Layer 2 of a small transformer language model trained on English Wikipedia (12 layers, counted from 0, width 64). Numbers have three digits each and are written without spaces.
Take only the direct path to the model's output, skipping the later layers: a vector added to the residual stream pushes a token's score in proportion to its dot product with that token's output vector.

Output vectors of the tokens that the questions are about. A number n stands for (n - 500) times 0.01.
"g": 492432485509474488498491501444473504437584505535481506566475647448571545503552516441624474454503586442421486448503431488459509472509558566495487429551574526530500497455549508442554537446453425
"7": 681583502595543478683269679602771300318667643750240526518506732460539982565751304200248637391133527436360850302118616354588884579364708127592542258575408538466661515353578435426531479439212383
"pa": 546534471432490459539505527514453534404585501533449522586602516493531667489584470478495515625363491444473605463473464496495543431527438381544472480432538520544544498389456554508436514519445469
",": 491479438516574533498563493492549533448533500451499520495458455532468498511472567556513432486439503505533478502514536524494560544509571502419475524451533495483513451492438485531492456480501512
"^": 682584503596544478684269680603772300312668640751240526518507733457536984562752304200248638395132531436360851302111616355589885576359709126592539264572408539462666511353583439430531480435212379
" species": 561497395587593545480425548488620507376564503640492499590533578473481701472581464400397509536495542415495528463537558475486616511440561381537538381469497548440475428402524397478505530365451497
"←": 536524484496546561494447585509586452435615478598378420529477587416546614555506537422446531443382397492515521409408429467632579525521643367488472461559402530416636552477523583547529505547402334
"ra": 556463525585570555527509488513480483474415453531479463497496482463446653554559476559485535486419532557511488512522428485474494442532444445446458438517463529590547524516542571454489487471422492
" Class": 588470509461485515548490535473531462509484505574483409515491461474494602528547429365433548538520490433495606476516484473526595572452534413494454510490442531521568537472518433499559518528453432
"lu": 451439513463569489532430519644552483460499542520428454444485509545471587481557482590505554522496489494426545460489465492515490446463509404451566394449521586561499623503607516532538474443427406
"}": 550533493508467579561413543577611500457618556500481419510487544479524515476450498426468450457373545553470606447487524491525542458339607391623485464605427514435518517438502426558507499607391477
"ight": 496493580471476551408491527581554403488525522644387593427483607563521689438562510404625536425366429440431462454426408499517537617458566493572542287503464543479538554425507462554483448488476591
"ated": 541554489511439597500503487487494413405427688478404657423446532442483647472521461436524591428556524550471538378550556456565493619433604452397496430502562550465516476481587537441460387531438518
"ꦒ": 673594502594527486689264676600777303304676625751221530502514728450527962564741303221257638417159516449366850292125622351582854582361710153594545262581419544454658498351581467438530458429217381
"er": 525473588497476577535459490431521575417505545535448433485448454462593630470489502554459561553452580428503508529488510506443468530510467553470491520366426441557444526500499515550459491532459588
"p": 681583506596548478684269680602772299312667640751240526518506733460539983562752304199247638395132531436360851302111616357588885576359708126592538263567413538462665515353582435430531479435211383
"⁄": 526446497635515543600368548680542462379587477549402519472438557522566577583496377402455510593453411490466597427349533457585699469520650441549499471491444468504509514380487512520461475549404393
"(": 681583502600543478688269679602771299312667639750240530514506738460539982561751304205247637395132530436360850302105616354588884575363708133587538263571413538461665515353582438430531479435211383
"9": 681582502599543477687269679601771299312666639750240529517506738459539982564751303205247637395132530435359850301111615357588883575363707132591541263570412538461665514353581438429530479435211383
"ted": 550420459532517471646531496535522432385499583379410567520498533509465663417513492422463566439583521521430494316549548454516550632540591451540547526497488565441477505399544563566477438510435351
"ence": 644561445474492552612414489559666312422435494484415471543539387521567595474547438479520511457377564579486565480473547468570444600427546436478494442520518545634407563512498489491507439530418435
"ch": 476449536552520447494499504491488489431591482484502499433520462494541577478502569461533461524491529496482586527470406494465520472599576497558543526428573475555445519468543462501515465479403442
"ian": 528606478483464462548451493531598441509493526452318466564508590540448602533578510481418502557517484417479556523490535496537478574445404465397591459465506471457547601432557585512529477415415508
"rop": 571478529527525565601493527508490437384467512553508473489484506331549713500609491445515562615466489447571527508433529483560522502425451455540469397452465513436564607431536427507580497343402509
"ral": 632421525565520509544554505479576532361541452610398436552366511442528701467583446558415570472490478516474507594516601466450597509374571377377446486527496585487452527465508607513456532359397494
"k": 508505490533396483510509493528517548504500509522471559516571536506502557477494566450439418374447487513505546500564462499439492528554503475576509530460497539559445497474471508503574479520440412
" ": 453485517488475499442480478531479524496538509471533495527518484551500458477447479555499474515551521491518444528536502488518510535508485521441484516489504491489493520478541480515493492490544508
"men": 475545451511463510559467501482519497412527418549489487456565475504487664450608451471409525443453545458464579518392514484441464504521509521515483449448495602600590461461539528514534555551437501

Each question shows what one neuron of this layer's MLP adds at an activation of 1. A number n stands for (n - 500) times 0.0008.

n113: 545442403526531525577496572451450577551498502484674551499512638451502461561601412530673447532533467563467523461433511419535407483512424470387502491538531526554441466424515543441465538460300482
Pushed up most: "g"

n78: 500495492501502496499490500496496497504501502503508506503505499497497497504491491505509498499502499502493492496499500500497494501504505497492509498503493494499501499505499495496494499502502499
Pushed up most: " "

n128: 428675544791421691572437513378304419671630403515345509622227669559634402593511340408388612548513383477618528607456554563335358369455551461583168450586657398405663473474425544559473526691463433
Pushed down most: "lu"

n31: 425532357517638429493537716436449332461473442572496293523518514501505295578466558352602580471493599491654640599426365482529692650480561670323473528661355315610467711460465645338425510761465331
Pushed up most: "←"

n65: 418557425465479426524636542508437470385477451573371674590435382465400487479598237580378664456685599252474483392555502424634614730512771709444471451361390677384255542554537485642566478535474528
Pushed up most: "ted"

n11: 282640365551577428525457655580390568451581479380395695593356688459753484506395522607584525522591522464533521425555600390512649606478633530412509559323470501364432456406375544538487314515316502
Pushed up most: "⁄"

n61: 404436515465454553569589610490504549431488460415444624547355600478429551666437652715417391503371592532653462567484414504632410467554616315519542585417609596356470382635375551440512428388481405
Which two tokens does it push up most, strongest first? ",", "←"

n211: 406316413522452775561508757518491518499427556501623448647468477497687491483580492431482603513519647461402510408473646283368375588547439531417386447633606446432428275685522533546394268563555461
Pushed up most: "ated"

n72: 504532518518446513493460492505519503484521507477519492478521487521496492497500467468543461506511478502523503522528494514512528485486554484498501482478502518467517516476518529519517485505501510
Pushed down most: "ra"

n18: 398368480641391422568502553515479640412480284419436440485659469550684471541613348442536383418487602537546665644557461426508575549459356419554452580360620197582390509549522530589495375528420646
Pushed down most: "←"

n181: 642417536533526528486669521381477453653388434451498477603682441381546432807431420349515247549522658402393579693399410583467737556418606379624456663377487456564563561550431356452580523596516326
Pushed up most: " Class"

n187: 379309533559361533525416627504511442559514562359549616431745385526316474550330564543474507570464595381481343444291629343612640500457462585427574556388641691352668653442470572495694488459398609
Pushed down most: "ral"

n48: 405516399474403606533582520480542530576502474427357541442448451509561530630542546502543499527384471531475515621555583471547623401537544571532486628600480475565431409544388425384441437464422490
Pushed down most: "lu"

n220: 494464458478585490521586520488478526528466500512472512504435541469533523493518584527437545521489528483492495504478500496487472524504455517536482544510513497556457475494486439462479512493500494
Pushed up most: "er"

n22: 572514634629535649593577439761463361513572448459447562321431349354530300507599605540678619342608543310401476523219459504629498226498370295383677369599751404623456450537555607464517696475539491
Pushed up most: "lu"

n168: 551558699657837269571817166552597049294414675584614368517528149574619353472513236273318547636541568504744354299365171442600488351420629346267914463495812382632684417625335627496562680633663628
Pushed up most: "ence"

n143: 542498585505501563449555608460437496533503515424484538548572492527457467519543499560498366550490429443517390525440486474458501526489570484499464488524456544508520523467561426615632527415339457
Pushed down most: "ated"

n47: 759541465459515461483582423654443499562518565292465381489528437592497371520443360693652405617538657414577440383388508252499592621434571435450557490415556563649412545343523353309648510481551554
Pushed down most: "←"

n42: 648263450420474497447588547368527506403333588549751383563630293383583338533559769623475424453585505469379407693432503617436802759476480402416510659559690493372543355478368414682491332546368502
Pushed up most: ","

n75: 402522503476510565467474580580524416549487574419383545488483408551490552595429436648526543501584581474406366335513467364463576433472475654542597399482391667434476629561567417573489409483499536
Pushed up most: "lu"

n86: 505495499496503500488508498488492500501512492510497503505511494496494501500495496505499510498499501501492495501507491496502500502499484489496506499493501503496504509495497506495504492503502505
Which two tokens does it push up most, strongest first? "pa", "ra"

n252: 462530770525588491489633630568189556440673453505295350352545530470572516437223597463583476510435442409470618701666546902591474343381540425651443751265591608723508520562429630423359436615216333
Which two tokens does it push up most, strongest first? "ch", "pa"

n255: 537506453526432346507564523590540454482573454331556434453445430685463457434489498509541590467610458481523534393485378642534704495570667505479410455547439404560646526416608533453453559457305500
Pushed down most: "er"

n247: 471353444495474608501688601599522490605441515500291592441377515552491602537603479492381548447519511571539348509509486491469424425516591367462544533554419543436433549520448582533532583545366534
Pushed up most: "ral"

n250: 309521528650459596440520670591532433492403454439646798598668400742321508640477450700547577591506568446464435687355221461450670573247365365345454473435376480483441500690529348261638699595246489
Pushed down most: "ted"

n133: 266511563534596456517452703587525282481415476694476386559508563652354545587373455444465538574572559428500295559603535500598598557476310549505471368504260520572584444556513359616502443436479558
Pushed up most: "ight"

n29: 493488486499508505499498510499492500494499504502509501506495500506514500492515490492502503502512502493506488496494501490494501495499496490503502492483514516503485496471508496480504473497507499
Pushed up most: " species"

n222: 570932518463714429435518582535588604631368575448222496434523491509304555446537381552452494576456568380386362435433459332673480542378461735522376476545608626545564444580400539359708440635673297
Pushed down most: "ch"

n74: 477438451498486595401540545433483530539553578479444526413473524502488485595589562462454366473456444528532539617632501382517597465407511505506482465369549456445519564504521517542558498532462544
Pushed up most: ","

n0: 628660452321465522535471595367480412525554523380533284481619608554434399470363310573352373666728379419682538402598471349595529492399443308414590508454540542687544696576568554626566497464483392
Pushed up most: "ian"

n232: 588460436491378473423485616426644492299510645358476634520485561633355550659584514744631626302334377495422566493613331588436488528550281575508494460688603567461400465487461637584270392670484225
Pushed up most: "ted"

n27: 435418456449395508498523555341446473420548627377528647369379580576390548471457541607518359450403418546554509711619579501724535461491707399554440512366547601654469555466526528496610361434400535
Pushed up most: "ated"

n59: 568467484581306554552405456477636377538448496354624382433476373363345546437433607646694454469567587650443455408623521359555627602602389529400679393566416489663392609587539637266401634376502531
Pushed up most: "ence"

n130: 419448466407543387605417626406404549569725432640276502588510494487520370483393844439716250754607639448506527431368523571500611454406706298567405611345591621550387306653398365587517276419437492
Which two tokens does it push up most, strongest first? "ch", ","